Layer 9 of a small transformer language model trained on English Wikipedia (12 layers, counted from 0, width 128). Numbers have three digits each and are written without spaces.
A neuron's activation on a vector x is GELU(weights . x + bias), where the dot is the dot product.

Input weights of the MLP neurons that the questions are about. A number n stands for (n - 500) times 0.00099.
n16 (bias -0.143): 414314386470476364479555463655624516496455540448488402469666614434481549516277567555416536508592303515565666652361343426370471176554730248625749513540312574687500641405492570643823512579467488508629532229560545309441349666573430745533589565429832551551407367462591399535407711618485394427474621689770433773621536476460361438425240304461315480586805229520639389396344489395452677373311
n40 (bias -0.130): 552463404463441629545439643344637368240654298576473626793570550664530463519579619461504352349488496471504260452545612476661735405492435541527452596640387439395532550578197368412504562531488681415152441712463573609477401803599741404613572329481604401519306577612651753313428504400478488343323409770515400136527500422734603325385438619307409604565377465438551414457684529595496440631729
n51 (bias -0.106): 504600421512426263407592698579349508664302391352537569548423319450449321424582404472301496519593480397716311275531578697296458566369444379361450556557333555605413568407311642383565703771712665548651569738612363424609694485339303616395610733500399651400694691410399454548445400247407364407531702443457576572512625411725836567408797367620525416580294468274450285598375373512582661609693
n52 (bias -0.104): 723275366615382485551684481607632605428440579392319365654329341454406687390569574678414639546466579465500550442511676492518539645215540522549642272690511489582194665329477460585568492493320518786768689542816507539481365497477577554430337425559482354485481398464422595489263603455629422338582679568471455644504698466568433441445381431500542578375428451720320633376357369343458399500798
n59 (bias -0.074): 520569581465581539694738672551620361486428503633453513581404440425577400383430454559513553544480654431568478442474132599546503672684510589233622528606706597378541438554572506391503656493548381372471597483327702452559584313396473361353407443339373309552544400433480572614552474579344346430560600290405644448695414387509594445637510551493624503614703523516488481527493573597450650271391
n65 (bias -0.073): 492649475596606535764848443652762372321308251342702435453464351413302319634655512579392705576685350288689576657655311483516316500645476435415323543384585574700463590381621551360524741380504212345496435521477500337548406489545541701446422508703631355532365425573460440437590512484415504727473606431818253621259488468463557480401611377627431293599592604364614523577236496598500585581264
n85 (bias -0.018): 530372496510515691587293696366227522642486591554555510546280442597363398500297657356475663493536584473656349459374538699579436581436418399434574337543645337406507436638436549343587424381500409425539482463641381470338482651452403370721468535324663433546566368399547510831528504317521815576473479489593586515589403573474493429450687578575434687779552801536353479537701410472592318563216
n134 (bias -0.137): 577547317468648492509316399542517562562555438430546622739624218287532371610536427553288562406541550453415406355556512654471651610544443767421589726471363532608687281741620468206338591599500729463406688666504648366529512577508586610466600603484659139128644526460377644370544215447448169484453313492544595371630232608534582419516418530475752558708564512380336803345701332581567376268423
n148 (bias -0.092): 496418650683832631641508367554594467370358683553549442512520457559575512736461628415476643450259385592584488668520394525286551197369508508307550613634402480875400468527669381441766561386362682553516500361810481674379508266653222508525453352330473153512384474394488523680687328403277335621604392492558391314648374504645650564560439646649265419424480541463488410656744635322673394469416
n153 (bias -0.054): 471537482456642535511363573683525365439510607580511347353326542518345379647669489436450529527546092561438537522538637603412407489556374767543537523671439517675613601510359604618382378650478628468602622529337721452228382193507659584422690374380452430486616619586642339616413356557435422514503423245541489296447528572630574510504610456465749337679575639472497603432415441552598455259496
n167 (bias -0.112): 489551668394594642370535279482643472364393343360500588347401394405562530441349654525247479537731378597544503562310736389507727587556483462568536740461386358589566444391352673522550696727405362623301636614652373689479524404663504460636559463359428420444228340750525507598455462666298440548365455529422528393360663514383601535493532500380579387433480539348530658518544464521709675531673
n212 (bias -0.051): 434471417549317470475497635437517547536551629643630513746527392483362532390664436466507782442456387561698487538250389542393511417722470448325545653717473454429618533678412342493456425405476454278420568427574267426537450544521419472616562549311572477544732309471497305370371413517422523721532663435422601528500591531466526271416443663648740682446611480355673480562462669586545395513391
n226 (bias -0.157): 300562492595446340468425737629496614346446599668438478679542686367526658425581376458588408551351338601617366390452617370477516411504205756554527590572496403458516552602369445712489653317297378644317488563453260556330444518426583813571478628542771828365803516555682389361441575424485553405554578615591455318358466550524349407376545391240442526594606553614532570450606658381195382559622
n261 (bias -0.094): 500597585598523423393504408434428647300422651542508672422391500585682631607577478526307424668500309440461500465463424566463807634684433736241488702598477511515357222313614646395148481654519401620470820430378504508287658486849512365418423663534587459701404453562549596589434441470467440413357548462518515363244466697521539482589350527586336418504637357357596529359224490636588423464668
n267 (bias -0.098): 533546668301528266166221626525444568602492404582423678437492733327423767398373535595396380500815476572594428611554489450476371565344441627532381594333672625592398461409450539611552580647566349773374492759811474662472438271528525594702249401670362430421455454366635797579624406484362752481511594633561460280681329612606624543539429459283472460539332404524459581508303331551379415323525
n279 (bias -0.089): 549625418523581554529324614455548488572301607418492485543567601652616612891485402358213612428440520346410281459666607393539409516562543175773373530563512383488569516424579241750360564456239454599402299734606590558536446279435418545628550359472385481590642296577334534547550402559297602649783290520538579343465631360195515617512397423535452591476683655492485558327574610438919558446508
n295 (bias -0.049): 629624555776555504655482381440332316471517527563559654390433395301535551584478899496360482581500750360532714329618504617607049560329597604377578331567523430415334663517421552347455455639611483353292318625299602514558469738619449680593465483317539738589528641470643402575434699630647673461308399668797464472566145604865411491456317177362518357469509284078347561259463633583254574509216
n324 (bias -0.104): 565359428514375496376668360359522663457294644233590465562434830511453472416389434346589481556626803451580433492328464573518403466294485450474519575467455598474599562677250403641697355637663701584394612538454709450724417723428577428400507638357607533489564616322382549558428496368568456504634199429553449381573349455456804612390577496408639474321429622677332479552321548334586378600385
n338 (bias -0.061): 546494520460506444353566542493708560493491430446619394425598541510602653313395315727430382512424420401409512467454460401538773461444297518728513565614494547503445409291414630595391350678467503557466513674352692377491432435332592369484630506547543419613497427604623479447605281497307497628482509465336563394556538452439626466657478353320526661566476755548341534323615585454484534485635
n339 (bias -0.071): 634460535599484361601640614532461481406533723392535496515684533476318323685363345523404616361538562478610379373381611412443516617695289644442362718600631380746784591474608638393546620542492571454424453551336366492504387539484428784381634588389640357227410456537569587542253595637515485386861425504746511584470205350367333692523519677576469508621658308473300463329448557515379392285544
n354 (bias -0.111): 684209887248399552500489481711792412439547744404361493631447678539463622661537485598458504395553396576445409476555643528530564438355489595615590496454646373652574519369789352630519439390516592613436500610486396595417612454721441375358718401288621302210442432416496536466400369258346579566341373635664417504508462420542414642534338559432469750210383439599496496446555584674365445555728
n361 (bias -0.083): 562489261522286650571670508608666571460440470553591468471769699450562666515359659720417504264515454436504293543456471414266516653430507385629508661590511551297523419321352846601568466605485289660275674485557663394466555396576477581632333558619695551467504500500500376518632600541175422554461316606486500695437421500401411621448347535645272373222507511223418565659523517365633402464481
n373 (bias -0.128): 486327459262658465551579423272424376491517624334536213830761802418702696683247216315393384774691715483282449285590453813329417789522456381513778434367589630434427678462283332523553255318477565540456540486559600569465608660495633486449539453386500474478373361376513784509569046535555333653449509648627531495517473629464663561561386500469455544631764487500483701634377647267689208504468
n418 (bias -0.049): 469622327335508643657567523431250654213380556623523268434500472790424730596500289485368425514395367394643275461525504554448535416295684377492639540579334511508442397582469409887670443579458573522677644310546588386545665671382531488422351363556413559441450500579474489496957419448540344760372415549461407465433564605401493559459667431455584377526464489534553605470670632482352645366318
n424 (bias -0.158): 531557684488509646500618478394401487250448539564539357643602555297396798618599424598500594553509435464544561451467644380674746666245378640400627569615306600517597408328491354646521741265372334640601500593427242509254408433626380302442525229687447508513605728710279504374796024700825458504248483401696466317369692530422359383479458474593587470648443534299460682457412496600582467847540
n443 (bias -0.045): 427519367605488784730423636504377390533622504574528597531292467577637478658435407523622244358382496300548350451344447398173278720496782387464645504496496377606730666721443233464464772527722553652566722419265533250633496788496598407484553410469511589512580467500516604469584396461322465538403381353511391578457437311529470527636597609344488426671617736457589326385370453653628644379264
n449 (bias -0.108): 411755457669479459366462454578507445537301587607339648398348485439413637578500582500323531398531433366600427486423560629380580444571595570493493790476601385223546432474558567339444403860479544338428629429579575493428551465528579418805282560583453242681422406500648480623554660614540363447464666301619466435592714423671369463479479393503475342544477549673385493668471465314416554370575
n473 (bias -0.078): 565535519343424366570559322473298374555528321497511659562515547201619507606421364448537653465444530532500486511486389558515737436278398564556584647608608602400279511518674366465339388429553421574401534439330311725419551559470862492384547461530461438375572496174422725610783515655657305046553533658571459512390344735510665431629541431526508662489529377574634346485508569540436543532385
n480 (bias -0.030): 694454513389533378329472533530458452398536394590662412528506452368550403506568541713468613555461656191487280530491423291621296624346635704536451318586568575436467607497453382474564384564457525312491545523329467614662610577572636628440503349535592550487510450392538328462422551643512582565668682406442334410472420664529461695434538461354373424563512490532424401681444328637539463624639
n510 (bias -0.119): 553481460508291458261585311270492476542296472441560242492343905581687441461299543356228591552567313452746470528294436476488405484454403443540645310767619704512645643680553320585480516524359523644446579646507530660453492518712500593610477323570545808597612578421500630353327260559504411474522088563669266651368425579428463612496590456609548508558564244571545515417358602550751530466476

Each question shows a token from some text and the vector x that enters the MLP there. A number n stands for (n - 500) times 0.013.

"ir": 633509438452447538483579440400553641496743556332487418492471426423462438537415614355742277596435516596360710692601542453539480619712324503558422388578371610536762360445615608397383425489251421485405494573671626537561498489467361477289557504475418505688345513481523526393340531522478383636335543606392611388419489557329488781444720423500583363644514593567487641532367542309473538409542
The neuron with the highest activation: n167

"u": 732561601419492494426413390406456534565678488528604575566608371459463382534442609456663497457555694533573540478673769398386460448523400506651384497459478689277595585199541613367610397433407632591515330427469471497590548569511518265237595596556459402396453556440608470597416463498508462562327589472393451504398561458268362612565598491530683385373399374615527754463454681323431612455716
The neuron with the highest activation: n354

"ro": 496565540365340414370454573471426470419763251355308512458528324645441484580346655457685378485346530522398653623589426748182436419676433551638372546590514553507682579434580575504585514466298630672415333572390463693432543681604333445295475350594502524505576591396518456429452492559504520564627537487350604582315453526405535672543651381686592371562449516520499579641393386415574420562453
The neuron with the highest activation: n510

"ess": 543524482585416505425492444527708655486648333419500451558645539500475385537342709421576417740591412465429430654435439291553591511682377364454328474354476881385522401369416661368432317321561417382560535367584409677586482625579586623435427520618376475647587538479518655568522509357277358510333490498687603526587621461368448580585553404359620502529389555664529629550465457378429545533300
The neuron with the highest activation: n65

"ast": 724517475701474605450528512484567510549619461286505489584531507532590503419323740385674451517432593542374503565430555383454471597496405562409252512536503763403507463413464568510504511482398443501583560320565458597447473463418382628461612561535370684452504491648518569360470498325301543660419717445573504278465763479308521575469573571626584335742180334656401594556352484332455432544495
The neuron with the highest activation: n52

" un": 665556489643482412405375558422409554393598667452418556464425300478455242581509609316622475673469518628389619610505568401459441593570450311355439548484508428419520360518547600410264306410577727588582626411399438494563441465559589536424643495623387466476586628367444480469494488554274382451412483427389721658624547562352458622693509466511805365738504529512264614696485296557492544554567
The neuron with the highest activation: n134

"ff": 619515510446623587301496495510458608480673586387473560446626284351413425553455757365678409468450486662345665709465528554538478443552415452410406460590538481712385519331549593562532511290604734415333295444576424665511360549469534378300462572624469404535585445527611525364537579373424202629473429454404500491548682370317499664499473444510624470669450541659354508580550554395513722550465
The neuron with the highest activation: n148

"ew": 631525562634314577344604483500521454676682308471313486528424509426419541556400651402334584543376639535349537620482524396435458400546394513484308686602581608406532559615474601481419434259577569494490364425474528698555474523609535531365469376537465539455702658757692717564497428418231344650474415558488498363440589542454544665515440521561634210515348341552569620516452369285513478640456
The most active neuron and its activation: n510, at about 3.2

"|": 725520248413481331441399414507420582472580664532395777495516331497402526474458764304611401577451580512470582745662497633634429435458515462618387429581440447497666453642428395342442490324542508493471312448407459579509341508592667630408630451525459554330601477507619590494550519406451315648468503409512635489577587448317343574545593624455581288691379422541660337506480538393494486598547
The neuron with the highest activation: n40

"t": 697677526482370543372484494484496744537692442514414538602515411618318383480516623420656324491267404569387494401479564504555366396618468479360331581612414787574423660264547459504535379339381461607276474413255542620436537540444678659531500410474590535461660373521412329537519469659237608636556570393571589498667593517435418502602578487688515296458326586593378573572475553546595490421558
The two highest activations, in order: n153, n480

"i": 618511579428447298447407379532506568425600226542586680546457349594559393417506585498640459421567519360604457489834566452480473406615520461492392593709466594486541636379532519572596483375594467557721269513474522571445620478583537323359459595594540303238419554639762312602475538511522411606344588489477492592499443490182321499622608371490531335408583443483418542493520634264528761542579
The neuron with the highest activation: n65

"or": 614585705462268389406606412625433630505532511347418412564690569348422263324431672463579178535396566410332765455616730532541531552409397339355445601569470398378518567431682507526412486256355519513562423495593539432482541534387450528586352710557299389530653597733582361459509586491444434656584723390461585459591632432340455655604561417502595444415571604493479599512488420388553584471524
The neuron with the highest activation: n52

"ing": 700554431622533450535501390556555589412541259536506629600534421575702411508575663306655345564376480586525487608482682531484541377501413385361563654672534573361589476449590791527567416429450391496532251351606558606598510573279569443356473522565501311359544500384608533609320441564353404560238536492403522493420414654198281496524494622590598488397504480527533517629578471293533713536583
Which three neurons fire most, strongest first? n361, n167, n148

"m": 618514499443488448406439246384465583396718662470518548545576525537651448419433711525644338425409525627455412613511665424553551516394400540406483476635346612526648491397455510432435490367616716489664482433214596613366609684425463488399633402344357435503502403473462564438574514467347399571245595563322486739675676474464415668554622521481406282513483453659532579566537722419312640343446
The neuron with the highest activation: n418

" ad": 536582454537456401350401466223350593414727620680428594428656440624705367430368649227712438467492355528262550597607453487469467615405390522439393468701486554423551533347457558516421605254439559594573377520601548702600357493576540427456672568554519540510455543628317537389506547481409382482463608649491571557468429467327408620476528567450634560746673321505583485565495549285497646433355
The neuron with the highest activation: n510

" in": 700358464427535521376380439435487472409514617498526569409507144515663370465456835349539403637429516609407491515536553454480528803550389397350391512581352558432580388477576554498492351294566618715551453479462543460571484475528550535410720631569488540508674683409594498532432522452316532497492597459439558504691652447430479604609421533582626395638461357378420364734455476336465524388395
The two highest activations, in order: n51, n134

"ated": 719581452606375446382456488417403381650493518449193789402570545510480525620615654226634510483634467644323545459471414473539542551613509557279501607481534672400497467488474653576508596256727386640598430474613560315542504500362535644386407559557514598581574552438580501415467599433186420595442603360436602531413510513372435496558569460653454321514384348599588387689426528439350551600397
The neuron with the highest activation: n51

"et": 638732529494537386314546405352499450287695587484484704643400316485494409564529613344549425347526549599387449548523543598477451488537509415419380379757600526588672477352486733525447455367581305538546430541465594640594472452526589533286489538468409339256558448522641433544553484479221483755143507529519446597512640410384333700513631468494506494467521506495486597528567565394560627552626
The most active neuron and its activation: n167, at about 3.4

" P": 637546397566431491344435476454389460508762644488480542538596520387327387560452636367601418641505456545466521493471550529543253487619510548341357507673473590489595485550437496504410483236688671584553215451563663463501382435516549155583571485483494498469589527466616593420586650505440573575565629436209601536493570462259339465745484484454536452709528383592499241595565573422518532506501
The most active neuron and its activation: n212, at about 1.8

"oun": 578554506677616595386559474423480652502700681411487440309587392417496242471431558331613323672593561556366651633667473452537525471697265466483390328494586462433697517439634577432426517409461600520411292515654550324539447577442387647338480599503439545367430568444608596357395660503380296659461567450303570496625560478352552647524552437554551302596525425522467744587490510201502550499567
The two highest activations, in order: n339, n134

"ian": 742598455568501537519569368590367673444744329373522480468475415383608379396559629433658323394533542559373561603685625431530563567353520436532466328682526544367399576390507645444435308413418543546666404421476493345535504699466466530483541552553594443333625574627663590498282572596343504579399576512228543482532446462156485569542595518477531496428552499470563619641471617264332685416487
The neuron with the highest activation: n52

" and": 627692469506284584339348479379499571385561559442561472400604373543252433492409832422592481600477575510384661416607617510637323463510545444435614542596412558376505496466605410433410484318592443671464503440478598589535323515664685471331686591500542480501476521526547505362579448361384400471449480537496588622607515286244424525501645508536607508559443346569460423823671481367410614472573
Which three neurons fire most, strongest first? n40, n324, n354

"st": 532345558427644434396562443409548611274699398503547427468457461509357577475521788336547373484309547579374440598580556551546427514524348609457334572625485467472419563329489482472378396307596541687395416543495488632668453519598529347299623604594439478425491636538575576431402498315342492841271483587590459588485486447305471721585543564454621426681430484656456485570606535340516646476596
The most active neuron and its activation: n354, at about 3.9

"res": 614616587573536308360603438503384534476653518469515564626470401213551451477504725274538266560721504614383589664404351366403555542790390499386393580487471625540457575402574597461365476323488645416501442492447569510497572608508480483333508387472429454555429498597506485449485697413460385566500517305548412619563584446374519490471560370502536369542688515666536669759461738197461625434405
The neuron with the highest activation: n65

"The": 630410343474597636289519459400458491551624615537388745428548312557384409367431873363619431646500458423559568713618557604530421484439533512454377572536486438416547650569392609316494433371541589648605446455429468531596302561617504580339540491541378571588507475547486597445589529525266357676347504438394611466531563404366453539520552636351531332504424316544580312617541547403475628568510
The neuron with the highest activation: n443

"ț": 604553478646540318579539553472396600506679669345441472432332353669443395629516596504589265529332525632465488702656422489444574475666578409483461564684486737381489456594569869358441480384596433354623399610592365301613363457471534317277447494454459404646445534515470368591505432562371495508421449534159612638590663391315409712574601431547507480358485516565539586441493443613432542497518
The neuron with the highest activation: n59

"0": 560432453588341402459545575315395604498688454481473572588374251555533189366552583403637417522575601566581532590540415600605405388735518334467395519689533558485796455309556529700448475321516476733531240482523533583437340555423518490297567481534642334462517467493496395423530442595584498635398565476463789590565410672427501624485584348409609441426378502563568341647470567255501531480572
Which three neurons fire most, strongest first? n212, n324, n85

"'": 589362549512451332410553455245601456456686476555368523325346369654506546544356609316556424606339360477590545635579570380521538664529553583423413452564717480373544507531441625421518400274766514658442436329485477713540574566525576585424486572684511458309537656555600476650542602581251497453371611439469506483569505600215495647504562516642580214578555347398522490611502425454395583517456
The two highest activations, in order: n261, n480

"a": 688435534521438411361464420608390642237615512316520595583700320378627412517421622370685442487363629444344524595715735549521537638473474325393400589666457576378433523459491443672555348502459471508655414504651584535561510586480453422444490609560362405317503553621544488456442648669476434467396668658430508643474571412211316382578635475371555258491596469701395598527361527366451607413588
The neuron with the highest activation: n52

" h": 607522492472577408292296215347365606596599411619525549463560575537619298432440566292620508522505407480469575580505500620502507476503461506464407544747442560353737450436470583510161426298608612673435631466346479753476421532472523312422572470515382609607356398539601452478591525584371395618433499566332545547528526440365429754600630581585636374618546380714528506702430404448394611487552
The neuron with the highest activation: n510

" l": 660511440360396522454267382410521574584713450567529568520481501571468425662435720458511450534449471541442495687505410556559591535514554713381391506743417316346512382460518509416350286363453587575509407487266484454415481534744616359326588540405396488519490521468741540577511462542254419623385508540484505590531361427337410654560497602487659464658547458842405534557546566304523533504617
The neuron with the highest activation: n261

"un": 645540481567379493489423590453509470460654446453680453453748301415440332469568645396663302410579584677475708693719460473502579436663415282522447499539468468387568452510608443615603386532439604591549386368599577544529655541630551280263561416623438464543515403426596301409414575422398425595436510282413643600531562606349505652684350365552661513432298406510405538539490474204517611556530
The two highest activations, in order: n338, n361

"te": 621731376574424478280463534419420503399547472545304690420539413591523498676494712321528436319640349781305468613469558542479508532771384416467385654466441656360588522453464633545618401354593644490579333488456423451496478470461628484486244477777487472558524557523443425427500405446220581436567576522704683466681449569525400648530509391619620438533452506483558506509476559221471483405408
The neuron with the highest activation: n449

"v": 610587629508488404362372711361415422429672470242683522474477497482486373469576577622553354461376539555525573399482451515599473526689618450464191554590468687496571626401566450370500589439369573579430328455562455621500490524600572341534420455641614432300340656773662521425590482332224603483382515357380689490725524397530376528524559237757481293524508408628468563467489534531599529497593
The most active neuron and its activation: n40, at about 2.5

"s": 678474440544417374334405323424419449527632485481437619675367427428460488645408850348429432549450449552425618620560468397647370433611606387326392582485484754427507513396483699526504471337613523721423343412416518673565537405554661424464484590677412402367474454511498405391656516504491398571350566204526606584756528505495407589446524466555470444465426545620654553698534402374630400614391
The two highest activations, in order: n449, n267

"g": 498568519700448419371354456431387602443602676491483515518672513503538289463517623387741494366354606408532516513715544600595405488495564607493380625332447550474549666455481618533491507420474335528424376368684496810387523651375550353279462334513460465380525588515436349366591442677460370613355589465416630709473550718197385648676496521627657470480312595535454530473468402315494554544565
The most active neuron and its activation: n424, at about 2.3

"arl": 654456464619482455301480504613430658543634733502531450678724564353350468522426806372636434564601489699317510675460656512511614404537417319288421393586411411411608579310448474543426513281548630465448405378417562512381452491540442570384401479540449605580556427673494467387541591533348406504384437462488492610549609450404481462611521338551666510599516341687511476561459677236326609480618
The neuron with the highest activation: n16